Layer 3 of a small transformer language model trained on English Wikipedia (10 layers, counted from 0, width 96).
In attention head 0, each number of a token's query is one row of weights dot the token's vector x. The head spreads its attention over the tokens so far by the softmax of query dot key.

Query weights of the head. A number n stands for (n - 500) times 0.00046.
q0: 555 626 526 536 490 541 467 640 470 562 533 393 515 529 523 534 418 530 407 506 564 501 478 500 534 453 455 603 439 594 398 468 518 493 493 537 413 486 580 506 545 479 541 560 456 467 494 533 587 580 413 425 540 524 422 450 491 575 430 463 412 500 511 453 583 450 537 443 582 450 487 590 502 527 462 521 568 531 525 511 425 419 591 382 478 519 427 462 418 618 524 488 509 436 523 462
q1: 434 453 352 515 388 337 444 367 492 520 468 564 528 438 588 444 526 542 690 410 398 494 624 368 475 530 603 408 540 461 625 432 380 419 441 531 453 450 438 493 620 477 463 476 538 466 363 531 386 435 616 580 524 636 596 419 377 509 616 502 534 391 496 554 362 535 557 568 442 486 424 381 425 694 410 508 419 504 430 451 577 417 404 490 476 555 607 509 586 425 507 447 381 548 583 601
q2: 440 316 440 680 471 393 350 628 468 658 493 383 386 416 507 636 622 336 521 403 370 647 554 530 465 547 384 413 780 404 459 413 505 421 558 476 392 383 597 470 531 447 466 425 297 483 456 483 415 507 489 427 594 586 293 667 550 509 349 531 381 485 582 478 498 380 508 470 598 434 522 621 488 385 586 529 461 505 542 547 468 334 576 474 526 434 421 402 622 571 478 533 511 495 424 501
q3: 430 428 438 315 360 418 482 311 270 581 502 465 657 450 467 443 598 524 654 456 480 470 497 673 470 443 359 447 480 456 358 540 412 452 660 483 511 664 556 396 569 261 570 350 611 408 531 657 486 559 565 506 528 491 485 562 345 625 743 531 446 585 672 689 467 589 590 609 483 519 511 635 294 487 305 547 421 450 510 484 459 422 470 455 526 564 605 666 387 609 560 408 280 600 511 276
q4: 421 440 587 504 381 511 402 443 443 337 352 523 592 649 489 630 542 519 534 356 662 355 432 556 396 476 566 631 582 481 380 722 494 516 775 584 503 484 353 421 465 534 527 349 474 523 459 512 423 654 705 608 730 555 598 363 383 307 675 409 464 366 488 403 436 823 512 408 677 609 198 356 565 558 279 258 395 385 423 652 709 443 534 561 373 584 369 469 484 255 568 485 433 568 779 585
q5: 394 511 614 619 532 662 343 486 502 533 250 487 662 406 661 464 699 538 467 391 582 473 580 374 451 600 527 590 637 315 551 578 550 612 586 530 471 613 507 425 332 419 345 552 607 507 606 595 465 570 586 424 341 705 702 561 703 656 621 448 531 614 412 605 464 403 372 566 739 545 442 161 387 518 451 414 679 705 682 400 701 481 365 416 576 581 483 384 665 453 543 583 532 625 744 804
q6: 598 672 485 584 585 662 523 516 803 322 750 678 519 499 599 685 493 646 504 652 436 158 646 524 476 556 388 739 563 598 418 572 624 459 554 484 502 714 378 544 617 540 430 550 490 544 434 463 603 322 356 397 486 341 614 290 633 415 610 543 606 426 471 287 441 659 401 692 466 569 532 208 260 607 421 446 502 729 374 546 385 567 322 449 700 635 498 485 560 391 445 606 508 681 536 600
q7: 254 526 642 266 459 345 340 438 361 438 412 809 732 621 414 415 580 636 524 380 509 389 523 461 541 459 662 447 513 339 273 689 404 515 828 590 507 540 592 406 366 558 464 386 535 424 535 704 519 725 650 464 467 431 558 575 548 655 672 478 585 565 441 530 393 573 400 611 421 569 527 358 532 526 384 470 378 420 356 282 682 443 384 528 499 519 632 477 428 394 676 491 380 541 630 518
q8: 399 533 583 448 584 552 432 648 524 669 392 294 496 701 275 607 448 527 277 497 604 674 266 565 491 477 374 348 487 453 440 565 497 454 491 449 389 415 320 501 682 497 582 541 300 648 576 310 554 633 424 361 387 449 478 516 682 330 311 522 301 608 704 644 479 450 324 275 518 641 546 611 534 305 600 420 595 441 648 365 520 466 709 575 610 374 488 296 464 580 376 648 720 413 304 391
q9: 643 510 578 535 366 646 830 216 336 162 344 736 503 449 605 209 399 681 781 482 569 370 520 570 375 539 536 733 437 317 325 601 353 465 573 600 564 507 402 548 205 574 415 361 375 571 534 833 621 461 660 571 562 415 706 541 460 661 748 531 605 510 567 499 685 598 335 416 260 424 466 364 253 452 548 437 570 440 433 390 459 533 262 495 581 546 724 428 472 399 624 378 576 813 463 409
q10: 490 746 511 631 541 444 558 580 584 693 540 717 313 707 457 617 314 518 193 375 418 625 538 661 520 468 253 389 533 488 663 238 504 537 692 513 324 425 462 162 456 473 440 413 248 406 631 599 374 704 541 584 537 481 587 625 460 300 490 448 447 314 621 486 451 770 205 685 609 540 606 531 611 356 345 575 327 296 765 648 391 467 806 618 561 799 688 567 462 227 411 471 519 620 628 619
q11: 509 413 640 607 572 616 473 512 524 581 693 404 402 377 524 652 416 485 581 468 469 528 395 543 320 539 456 431 592 635 499 657 412 566 418 608 423 316 537 463 588 752 500 583 206 474 310 615 382 518 428 613 393 471 386 528 515 683 464 468 328 409 578 571 692 565 305 601 679 563 345 391 612 486 424 173 535 496 548 473 705 464 555 553 340 427 300 439 521 510 462 403 621 429 359 375
q12: 398 467 649 413 606 373 271 576 387 675 477 291 381 426 535 730 754 272 462 213 422 509 429 536 246 466 471 411 463 644 560 474 374 395 520 457 336 576 458 497 347 530 497 445 432 453 374 495 462 588 733 591 493 492 316 563 605 604 516 347 605 563 540 479 587 577 559 517 635 526 684 401 381 495 413 465 586 547 737 641 331 294 511 585 370 546 369 350 690 650 481 553 435 659 548 474
q13: 476 418 427 396 505 557 431 472 867 666 478 371 403 501 834 433 545 493 407 290 395 556 191 614 536 586 605 497 678 514 605 759 418 577 275 562 605 437 652 515 698 570 440 732 393 630 547 264 391 461 516 389 523 370 796 686 318 463 454 628 533 544 489 541 222 106 461 75 755 741 374 436 448 458 397 639 825 530 381 577 640 287 752 758 565 441 577 262 641 708 687 611 531 405 580 600
q14: 686 642 453 563 128 90 600 671 553 385 649 61 242 667 544 713 762 295 191 567 371 906 395 673 352 413 454 348 640 354 443 391 484 342 611 449 229 310 582 563 614 355 358 207 374 488 418 872 654 308 171 582 522 532 399 485 521 334 392 620 515 438 651 503 746 480 524 562 358 432 726 891 676 464 588 687 519 417 292 600 294 615 802 428 279 400 351 453 517 616 333 426 578 299 524 663
q15: 641 454 486 586 623 569 554 421 708 613 626 563 745 484 485 828 637 440 222 494 344 543 248 641 549 564 472 463 634 526 313 414 524 399 715 639 625 288 543 479 365 448 652 396 313 330 600 469 687 524 399 585 437 227 481 406 90 424 439 407 471 665 887 558 372 281 524 725 445 814 572 368 523 363 506 726 514 553 486 604 185 301 420 256 423 651 251 321 499 447 508 692 431 552 232 490
q16: 354 431 364 536 548 344 548 569 384 473 595 487 610 655 563 547 587 533 451 415 412 492 415 607 549 453 547 438 505 542 435 464 628 481 527 469 531 352 546 540 522 473 511 402 578 530 467 615 446 542 416 587 639 563 529 454 541 566 501 544 350 368 565 550 348 671 650 606 533 554 443 525 466 550 513 499 504 552 447 427 516 274 544 456 386 536 552 618 575 543 386 448 382 404 601 540
q17: 563 664 434 532 363 547 504 313 550 419 420 654 444 478 433 347 413 566 524 607 536 495 444 485 437 406 600 482 478 409 618 555 362 544 417 539 640 591 411 611 472 570 539 498 655 646 432 549 393 406 589 482 343 498 629 310 376 451 550 471 520 603 513 528 423 624 542 510 393 459 554 478 445 589 492 500 373 484 416 489 548 593 493 555 613 548 550 542 407 350 522 469 446 614 474 491
q18: 455 478 572 645 454 401 442 483 319 492 487 522 544 555 601 504 472 506 780 475 338 504 623 459 317 626 553 447 517 719 453 451 423 400 434 565 368 560 620 553 459 345 479 430 448 588 343 583 553 513 592 570 519 571 472 576 432 549 469 370 481 402 476 402 366 584 673 439 547 419 408 322 431 617 499 394 561 464 436 554 614 342 475 458 369 569 545 464 673 525 579 503 416 442 576 546
q19: 623 470 403 630 508 557 474 451 675 548 488 350 159 456 402 322 359 531 393 694 510 622 447 352 588 428 388 398 485 359 583 372 521 475 446 544 418 394 541 577 614 622 673 523 456 537 601 425 516 548 291 486 507 413 524 395 500 385 261 414 243 632 354 488 509 242 444 535 501 573 621 606 565 328 559 433 350 539 542 341 299 475 433 535 641 405 481 539 424 503 192 557 718 457 453 487
q20: 465 494 332 472 544 497 413 570 705 347 323 561 447 470 356 357 489 299 493 397 425 345 532 273 535 561 669 458 516 396 533 526 435 486 531 316 399 347 495 413 562 690 447 543 601 536 303 450 516 422 443 387 487 574 523 245 607 362 678 614 286 310 475 432 480 601 407 569 383 508 463 453 559 597 531 651 597 575 429 341 653 451 453 557 457 641 661 617 413 310 485 645 431 720 450 587
q21: 702 273 369 541 437 307 515 623 624 602 803 319 584 399 325 550 397 517 540 473 389 627 550 339 394 413 477 566 696 604 649 386 583 565 366 534 373 223 234 703 786 721 652 687 401 434 392 298 546 327 626 523 468 611 362 513 598 433 503 520 585 400 714 385 500 357 543 438 424 637 550 597 385 156 567 553 708 679 584 395 285 518 460 610 639 511 568 290 787 423 554 546 560 428 191 572
q22: 449 445 466 525 366 608 467 581 575 401 537 412 417 667 561 572 601 344 311 417 415 272 296 530 622 522 298 528 646 559 609 500 433 524 666 345 578 676 512 548 327 582 607 616 401 501 670 507 390 537 641 579 272 480 499 420 589 461 461 510 541 299 420 554 576 467 529 638 617 603 685 566 516 416 413 478 644 620 798 517 452 486 489 458 427 458 320 637 394 574 396 677 343 707 506 594
q23: 577 561 199 620 386 372 355 843 626 754 679 25 82 552 556 652 621 394 482 475 482 456 28 427 530 616 399 386 465 893 567 220 475 571 544 261 311 428 366 553 980 353 482 676 201 422 583 38 432 395 289 419 462 612 334 580 843 423 346 293 136 319 584 579 577 333 610 220 764 542 596 537 492 882 620 243 503 495 654 568 323 526 661 417 474 426 301 575 622 587 340 519 601 268 519 488
q24: 558 340 399 360 563 564 371 289 306 475 434 631 589 708 537 687 691 598 621 389 550 500 637 664 714 629 636 431 616 672 409 634 435 341 609 651 607 625 546 361 494 481 522 473 501 551 320 650 618 524 659 444 758 502 590 689 597 515 747 697 778 454 623 522 356 403 507 682 552 705 415 414 457 478 366 569 515 405 388 524 447 316 601 512 607 509 492 390 652 547 631 528 489 608 484 554
q25: 282 435 600 560 610 803 380 577 633 566 813 341 308 545 541 603 400 624 530 432 346 408 440 583 283 712 517 489 650 668 595 591 503 574 403 593 281 441 341 123 611 532 295 414 413 749 564 414 353 684 716 529 455 656 345 610 336 535 436 455 591 502 677 600 450 158 521 616 615 460 504 503 441 448 448 410 710 598 514 509 463 581 709 551 682 711 403 380 452 477 509 706 387 533 364 526
q26: 519 323 590 412 451 490 615 317 507 583 651 590 482 580 573 507 597 392 406 398 466 582 533 650 585 538 181 525 434 522 355 508 393 678 347 656 234 563 559 581 409 724 531 491 243 631 857 293 369 740 676 569 497 486 593 428 551 503 293 353 562 531 357 569 558 162 495 479 467 630 777 428 543 280 411 487 523 577 60 415 515 532 470 517 834 651 303 631 423 338 550 793 608 792 321 618
q27: 538 168 305 340 202 343 417 546 526 615 591 576 265 428 502 609 319 466 50 741 670 639 208 752 353 470 249 190 677 558 438 427 456 576 533 276 645 426 373 552 658 532 764 745 574 458 522 437 319 379 308 438 448 627 253 514 550 577 561 502 268 449 725 170 719 512 347 945 376 425 608 460 636 511 670 481 399 366 611 426 441 507 466 323 294 340 270 254 577 568 264 518 334 404 663 288
q28: 533 648 468 351 479 583 377 515 518 527 612 555 324 321 530 327 418 620 464 585 506 674 459 633 489 509 315 371 541 340 506 575 402 559 357 590 531 537 528 604 674 555 402 591 549 421 335 596 708 427 398 459 641 651 486 521 529 618 594 464 463 486 518 290 508 904 639 656 256 200 311 419 500 572 565 460 299 557 448 677 380 772 463 674 405 638 469 590 542 490 374 250 377 589 442 450
q29: 715 525 533 460 454 643 377 599 392 405 707 365 371 434 389 687 360 347 567 483 339 432 405 593 361 630 506 399 443 486 419 372 384 549 505 341 249 274 517 639 394 668 641 349 438 543 325 536 520 442 232 727 620 565 225 697 436 435 371 232 541 421 703 555 396 453 557 265 521 275 554 578 635 611 783 319 519 625 363 620 287 530 745 363 279 594 172 380 573 587 415 385 597 503 218 487
q30: 615 579 549 616 488 519 372 681 772 363 371 671 758 316 583 406 437 473 307 407 459 395 415 238 513 347 333 351 663 481 612 592 383 508 493 131 387 547 354 428 329 449 638 610 306 358 659 462 528 337 329 398 534 605 489 385 622 554 308 782 289 510 786 662 434 449 317 456 568 523 524 496 524 283 568 529 590 707 723 353 492 515 414 346 477 376 512 269 676 800 504 441 390 440 432 474
q31: 584 696 433 577 535 348 565 454 522 523 566 484 546 454 415 358 305 600 632 674 630 251 720 399 495 518 566 429 340 608 545 583 555 627 583 574 569 559 558 422 553 471 566 387 439 358 707 675 573 463 628 607 526 363 308 479 482 471 438 402 453 641 398 828 366 567 543 375 449 414 512 293 372 441 473 376 448 643 463 565 619 557 453 536 445 555 692 634 249 654 538 411 399 481 471 467

Each question shows a short text with each token's key, already scaled and adjusted for position as the last token sees it. A number n stands for (n - 500) times 0.0071.

Then comes the last token's vector x. A number n stands for (n - 500) times 0.0092.

0 " to": 537 602 467 451 446 441 547 446 488 494 519 568 518 525 536 439 487 500 462 518 548 524 520 538 280 465 523 509 480 494 497 494
1 " become": 516 547 491 463 423 465 552 422 479 493 526 572 522 532 529 444 503 524 435 519 537 511 513 468 309 467 552 529 479 486 502 477
2 " the": 505 541 519 475 433 467 542 381 513 477 524 573 540 537 533 460 515 542 439 517 531 529 522 519 337 462 544 541 520 494 506 509
3 " L": 391 478 521 502 446 479 577 480 479 482 520 577 543 510 523 481 467 567 434 555 465 505 505 536 295 503 521 501 461 454 506 483
4 "ag": 495 427 491 458 498 484 565 467 495 490 528 560 563 505 514 491 424 553 410 555 532 513 490 522 350 515 533 512 469 423 520 498
5 "os": 593 406 534 473 496 447 573 445 525 486 513 555 576 510 499 488 458 512 444 509 522 504 508 517 363 523 556 521 473 429 542 473
6 " State": 614 400 582 452 487 465 562 433 498 476 515 550 551 504 490 472 520 481 487 492 500 495 526 518 311 514 533 506 470 436 544 455
7 " De": 539 468 582 446 469 480 555 451 488 476 525 562 553 501 513 468 578 425 515 496 453 507 525 524 309 492 507 508 455 441 518 481
x: 493 474 270 368 545 605 376 607 600 279 664 324 485 539 335 438 460 453 558 415 417 576 328 323 505 565 496 503 498 450 578 414 599 338 459 434 340 520 487 519 554 545 398 499 371 535 614 365 326 695 374 483 444 578 601 468 552 351 346 548 352 505 581 593 540 553 593 419 383 509 562 492 609 499 486 364 598 575 675 606 472 600 565 665 535 368 358 445 640 549 394 472 626 395 382 622
Which two tokens does the last token look at most, in order? 2 " the", 0 " to"

0 ".": 570 566 428 410 468 422 585 403 497 478 509 544 498 523 526 446 500 527 464 509 519 528 513 554 247 471 493 507 510 486 509 507
1 "99": 521 536 475 465 461 410 577 406 452 472 512 509 535 507 514 478 574 592 430 533 560 532 480 516 273 530 533 526 508 455 503 491
2 " |": 409 434 481 412 446 389 582 435 464 505 512 513 516 506 523 466 550 577 417 517 534 528 491 523 249 500 505 509 503 471 519 523
3 " +": 373 404 515 427 444 396 572 446 456 508 538 512 544 507 525 484 481 563 408 538 463 527 494 546 298 504 525 510 512 454 514 510
4 "0": 487 407 521 465 479 417 571 425 460 492 521 499 554 500 493 505 399 532 436 587 495 515 477 532 306 523 544 517 497 461 510 475
5 ".": 575 390 573 411 470 402 570 448 468 481 525 528 544 512 484 465 452 457 417 508 464 513 509 512 245 507 516 512 515 474 508 512
6 "25": 663 431 579 421 446 418 553 436 468 482 508 503 546 496 504 477 513 421 472 537 507 511 502 508 278 531 544 520 496 460 513 488
7 " |": 567 514 594 408 431 393 563 449 488 503 511 518 520 504 519 462 561 404 491 482 514 505 513 524 246 504 513 516 492 466 521 518
x: 314 473 417 457 542 556 639 458 703 464 442 538 419 558 313 381 330 497 402 793 573 522 283 485 542 453 406 488 534 442 418 459 612 417 246 474 716 486 356 467 494 540 412 584 370 567 643 289 386 572 447 392 424 487 429 485 578 438 398 443 300 517 484 376 478 549 414 356 533 417 623 606 542 530 491 418 528 405 632 485 434 639 550 458 603 515 681 544 409 626 513 414 672 479 388 512
To which token does the last token give the most attention? 2 " |"

0 " (": 595 578 423 421 431 379 619 392 476 485 509 558 497 504 535 459 524 542 465 546 491 543 511 552 178 477 510 526 523 483 499 492
1 "born": 534 553 496 419 366 472 578 460 481 490 476 498 559 500 526 512 589 583 369 515 535 519 527 489 235 502 575 507 513 463 521 492
2 " October": 376 514 495 438 418 450 567 487 515 475 478 508 506 503 515 470 573 608 408 563 535 525 511 504 176 532 534 517 485 428 512 510
3 " 3": 308 436 519 476 457 422 603 409 447 530 483 507 537 511 515 482 452 602 422 570 476 534 480 487 215 546 523 495 477 441 515 492
4 ",": 448 335 568 437 430 463 613 564 489 518 498 457 518 492 512 493 405 533 389 459 535 517 507 489 206 504 529 509 449 477 520 510
5 " 1984": 614 382 598 437 424 431 595 429 497 515 461 487 487 499 517 487 436 512 445 509 527 529 510 481 182 544 548 520 485 447 516 471
6 ")": 612 420 656 424 398 347 599 404 478 513 486 531 517 491 509 450 504 431 463 475 486 550 527 514 234 523 528 510 480 445 528 504
7 " is": 496 484 625 402 366 392 608 435 516 470 542 560 538 530 527 431 511 412 541 450 513 524 556 489 247 474 534 513 480 488 492 482
x: 431 424 376 586 633 385 374 651 430 362 529 740 320 530 394 604 444 371 662 570 511 357 400 446 489 485 609 340 303 458 463 479 532 484 599 482 510 500 448 574 685 574 593 516 305 458 448 276 484 415 444 470 388 502 400 541 555 453 373 405 394 467 448 541 714 676 275 379 497 488 525 500 528 448 655 458 520 394 357 502 480 473 316 532 446 578 481 410 534 570 363 351 461 571 191 369
Which two tokens does the last token look at most, in order? 0 " (", 6 ")"

0 " board": 618 621 441 434 461 411 610 420 492 473 514 545 534 500 505 451 533 503 442 530 522 514 476 568 200 473 536 525 465 464 503 443
1 " built": 534 589 468 426 409 397 590 381 471 469 516 561 501 493 509 451 557 561 409 526 544 517 498 546 195 477 541 514 477 458 501 456
2 " 4": 395 511 492 454 441 361 609 357 462 488 515 536 547 521 524 453 551 597 412 543 506 526 471 536 208 513 532 502 501 462 513 479
3 ",": 372 387 508 393 393 412 625 461 469 492 531 516 527 502 513 471 493 587 378 464 529 513 479 505 204 502 533 515 482 493 496 505
4 "500": 454 386 544 441 433 386 589 406 470 481 516 500 528 524 515 452 431 572 422 577 540 535 459 499 215 527 560 514 494 477 496 475
5 " hous": 602 330 606 451 469 464 594 451 510 444 508 529 546 483 473 480 446 520 443 478 472 490 485 544 225 478 545 504 447 462 531 434
6 "es": 612 366 602 424 459 392 583 417 499 470 522 567 580 499 505 432 509 462 484 485 511 499 504 530 279 514 556 538 446 428 515 445
7 ".": 552 451 630 427 446 367 600 391 540 467 510 544 502 526 508 418 501 424 491 442 482 519 556 542 205 481 497 514 502 490 520 530
x: 390 427 546 377 580 680 498 579 455 327 416 506 318 535 349 491 365 447 341 715 595 531 600 507 523 389 496 473 455 575 514 568 596 364 459 358 603 398 341 643 565 639 512 699 499 467 438 518 439 381 357 469 469 443 477 603 561 553 637 611 344 494 395 496 653 691 638 297 347 372 516 542 562 570 461 342 578 405 395 588 336 594 333 615 486 467 609 413 453 533 428 367 428 433 557 535
Which token does the last token look at most, and with what share of its attention? 1 " built", with about 20%

0 " |": 592 572 425 424 457 388 570 400 491 497 503 536 493 507 538 454 508 538 463 532 543 538 508 565 225 484 509 509 520 503 512 504
1 "\n": 524 525 471 422 414 406 579 418 466 481 516 547 483 492 511 450 546 570 389 536 543 538 519 544 244 512 508 525 488 460 513 496
2 "|": 463 494 486 462 424 392 548 371 517 518 490 503 495 488 545 481 542 557 434 513 563 558 533 550 263 470 525 534 538 527 488 553
3 " ": 397 451 522 425 415 453 583 492 488 495 511 525 526 506 512 449 471 540 436 550 473 514 514 523 192 479 517 523 456 480 525 532
4 " |": 453 413 511 361 404 421 550 429 503 511 510 494 496 495 512 467 454 500 421 532 525 523 494 545 228 484 514 535 527 472 535 548
5 " B": 651 414 573 459 482 502 595 441 465 490 512 567 559 498 517 476 443 498 449 557 447 515 520 548 266 507 504 502 462 455 500 507
6 "SP": 655 383 569 445 476 457 568 468 515 469 508 555 539 505 500 496 517 455 439 547 526 505 496 560 296 541 540 517 508 448 520 441
7 " |": 556 490 599 402 396 370 575 421 511 507 515 511 523 491 512 473 546 408 471 467 498 514 519 533 248 508 513 488 518 460 534 523
x: 363 479 446 461 629 528 583 599 739 420 465 514 301 512 458 435 284 571 382 686 642 521 395 410 578 451 455 695 428 416 555 481 569 508 399 416 534 552 496 470 575 595 343 519 373 602 626 382 444 505 515 331 454 388 489 537 621 330 335 550 370 454 476 519 644 539 532 220 495 604 486 455 514 417 374 430 538 385 579 582 447 479 403 530 593 459 732 439 534 607 571 412 673 499 274 359
To which token does the last token give the most attention? 4 " |"

0 " gu": 574 579 459 465 436 485 582 422 504 485 515 591 521 525 525 433 516 496 476 547 523 513 537 557 243 455 482 517 475 481 506 471
1 "ard": 510 597 441 497 493 464 579 438 509 490 509 619 560 517 472 449 564 512 436 555 508 500 494 517 304 511 521 531 440 436 510 452
2 " position": 407 568 516 465 442 450 589 475 507 495 489 547 537 474 482 462 543 591 415 511 487 490 454 527 271 469 546 537 447 486 530 443
3 ".": 476 482 519 402 456 396 598 409 527 474 504 536 507 520 516 422 523 572 395 469 529 527 525 545 250 476 497 520 493 485 513 526
4 "\n": 454 411 555 452 401 424 599 415 485 468 521 530 488 500 537 434 462 510 423 476 550 523 544 533 248 506 496 526 470 469 515 504
5 "\n": 542 439 564 470 484 412 601 380 541 445 510 566 487 513 522 457 463 519 455 497 473 510 534 528 224 477 536 523 479 508 520 495
6 "==": 551 412 617 433 453 423 564 381 525 457 499 562 519 500 504 454 488 454 484 540 503 515 529 507 232 477 507 520 516 550 559 543
7 "H": 524 439 591 443 475 502 586 443 501 476 537 571 606 528 537 464 570 421 501 538 478 499 520 552 269 493 505 514 474 477 507 485
x: 335 523 534 469 632 522 531 503 435 519 473 394 232 451 367 497 513 309 365 336 603 581 338 349 473 677 424 604 509 454 620 594 679 476 547 590 415 417 422 548 682 639 545 355 472 372 544 327 529 602 362 590 421 575 614 560 576 504 341 579 379 371 448 453 447 504 576 303 541 371 576 702 503 561 405 466 481 582 502 622 436 469 444 623 578 515 364 536 645 402 473 431 603 548 230 492
Which token does the last token look at most, and with what share of its attention? 6 "==", with about 40%

0 ".": 586 582 411 389 461 404 605 381 496 473 511 554 497 528 532 433 500 534 456 511 523 535 516 567 188 465 491 509 513 483 511 508
1 " The": 525 586 493 489 435 457 573 356 498 463 534 575 546 544 535 442 542 550 415 546 554 543 517 550 222 463 540 540 509 477 516 510
2 " plan": 361 559 501 506 442 435 578 472 506 476 507 578 572 495 473 438 552 581 413 571 489 495 487 541 241 495 537 549 446 468 523 432
3 " was": 449 450 548 416 377 377 584 407 466 482 520 588 526 507 522 422 501 576 413 504 534 526 512 511 210 463 544 528 499 500 461 466
4 " to": 448 376 584 434 357 393 561 468 473 495 538 576 556 520 535 415 486 594 447 522 534 519 522 527 247 485 539 513 466 492 494 487
5 " acqu": 531 315 624 430 411 536 581 526 522 462 503 524 502 491 511 469 466 549 461 511 493 546 501 513 201 449 504 515 417 513 448 477
6 "ire": 602 369 609 477 444 440 588 408 534 444 514 575 567 500 507 425 502 498 461 474 475 491 526 493 271 491 556 542 425 467 558 500
7 " the": 539 405 586 456 408 463 563 353 531 464 535 585 555 546 538 444 510 438 529 510 484 531 536 525 275 439 558 552 522 495 510 507
x: 353 448 644 343 521 497 588 598 300 481 544 466 181 544 444 533 488 576 630 567 508 658 485 477 470 461 563 418 463 572 550 520 517 350 429 491 555 531 315 617 801 499 495 525 502 480 417 491 452 368 295 580 501 544 473 552 692 282 284 531 462 448 513 486 498 696 536 362 521 441 540 545 555 526 508 549 625 614 560 513 416 508 564 531 669 527 586 390 690 613 492 574 450 668 331 730
Which two tokens does the last token look at most, in order? 7 " the", 0 "."

0 "ly": 561 579 457 434 473 443 573 407 495 495 513 561 512 519 528 448 502 516 476 496 521 521 508 539 266 470 522 511 487 484 511 491
1 " played": 522 584 505 457 431 460 557 431 487 484 518 564 507 499 505 463 545 547 439 531 541 507 496 514 276 481 542 514 474 475 532 474
2 " the": 480 551 520 470 441 479 554 391 505 480 518 564 526 530 532 454 525 565 435 522 525 534 521 529 325 464 538 533 509 493 507 507
3 " sh": 394 464 531 466 438 500 571 490 483 503 519 581 543 508 508 466 480 585 442 556 489 495 490 526 290 474 506 518 456 487 502 481
4 "oot": 475 424 536 467 505 471 570 456 492 509 517 570 557 498 519 473 428 563 443 562 482 499 497 523 339 494 534 524 464 469 536 457
5 "ing": 567 410 556 439 473 454 546 442 495 499 516 568 560 501 514 450 456 522 457 513 502 479 494 510 308 503 545 512 462 442 521 476
6 " gu": 601 407 565 426 448 533 559 463 502 478 513 573 563 510 504 448 521 492 505 536 478 493 536 514 327 485 496 525 449 445 526 476
7 "ard": 534 423 572 436 491 482 561 448 520 492 504 603 552 513 478 456 553 477 475 523 503 490 523 510 344 506 515 529 443 442 511 457
x: 492 526 464 639 447 551 523 622 440 553 600 406 406 362 496 591 386 451 497 674 369 589 322 681 488 515 491 432 742 500 650 316 527 508 343 494 533 299 446 614 544 546 655 541 469 497 508 513 419 370 612 269 570 421 381 460 688 633 329 562 562 579 514 350 569 484 461 452 524 435 512 691 567 567 582 570 545 515 543 596 578 529 369 581 383 494 293 534 632 500 357 554 492 432 507 537
To which token does the last token give the most attention? 2 " the"

0 "4": 613 574 440 462 470 387 603 372 479 495 509 540 496 519 539 455 524 538 465 534 520 540 501 562 198 482 510 500 518 473 499 477
1 " |": 543 519 442 411 435 371 586 419 458 503 513 528 507 501 519 467 570 601 405 550 556 530 472 541 206 509 511 508 510 475 523 516
2 " 36": 359 482 494 472 457 397 588 416 445 477 511 519 527 503 503 485 559 617 419 582 517 538 470 530 228 528 534 511 512 455 506 507
3 ".": 391 407 517 389 459 391 602 434 464 465 519 527 535 518 487 455 485 583 371 529 464 525 486 519 210 509 508 512 498 482 510 513
4 "19": 457 365 589 421 434 436 584 452 462 466 494 490 566 490 498 486 408 537 408 545 530 531 504 504 260 531 543 528 483 450 511 480
5 " |": 578 390 571 387 425 367 587 451 484 505 514 510 511 501 519 457 434 435 420 501 526 512 496 528 204 503 507 507 485 479 533 524
6 " ": 633 442 611 376 456 457 595 508 466 491 505 537 558 513 521 445 523 427 469 491 454 503 531 510 213 481 521 520 454 452 527 538
7 " |": 575 504 589 344 442 384 587 459 477 500 513 508 512 500 509 458 565 387 473 493 513 506 510 556 247 506 503 539 505 460 533 539
x: 314 640 467 510 545 562 527 505 822 460 450 549 501 632 330 606 311 511 349 791 590 604 271 490 465 350 403 487 436 553 519 459 523 460 345 484 712 449 506 421 503 577 394 411 537 551 606 334 449 479 413 466 343 414 440 520 503 475 505 407 382 561 508 281 592 532 473 255 439 408 472 662 513 548 495 483 539 484 582 490 471 645 497 677 523 490 603 537 503 485 536 403 747 502 500 457
Which token does the last token look at most, and with what share of its attention? 3 ".", with about 40%

0 "u": 611 566 440 453 461 431 600 358 492 490 522 597 543 532 523 429 529 530 475 524 527 514 511 547 202 483 506 514 483 448 510 480
1 "j": 500 559 450 494 462 410 610 374 479 490 512 602 576 524 513 453 583 559 442 539 509 514 504 530 237 502 523 516 477 421 521 460
2 "an": 358 507 488 451 474 421 603 400 483 489 518 595 602 521 502 458 544 574 423 520 518 501 495 511 264 528 540 518 460 396 526 472
3 " Sam": 350 474 517 477 450 465 600 404 491 476 520 569 596 530 497 462 454 586 414 565 523 510 529 542 286 543 518 504 452 419 554 446
4 "aj": 473 420 534 449 464 453 588 433 512 477 502 580 614 500 488 472 401 560 416 560 520 496 520 522 300 542 541 517 463 395 554 467
5 " Party": 640 377 581 430 484 416 598 446 483 480 503 566 567 499 496 465 437 517 453 508 510 497 525 536 234 514 551 524 470 417 521 456
6 " |": 616 413 593 398 388 380 610 386 497 486 498 538 549 497 516 449 497 436 457 463 493 510 535 536 217 501 513 533 520 467 528 506
7 "\n": 546 520 630 399 375 368 590 396 474 471 522 546 491 492 502 437 537 415 517 461 460 522 560 535 232 516 492 542 495 462 501 499
x: 384 597 429 400 656 743 633 701 530 350 416 545 426 427 229 472 409 352 507 587 562 401 360 426 529 479 543 461 308 509 615 513 490 470 401 480 433 460 379 549 596 539 478 523 448 416 629 488 467 489 275 403 442 358 524 528 644 430 392 346 586 553 503 547 508 473 448 484 244 424 610 685 543 399 593 567 614 596 465 518 317 513 310 577 506 463 571 615 502 688 476 333 458 421 555 451
To which token does the last token give the most attention? 6 " |"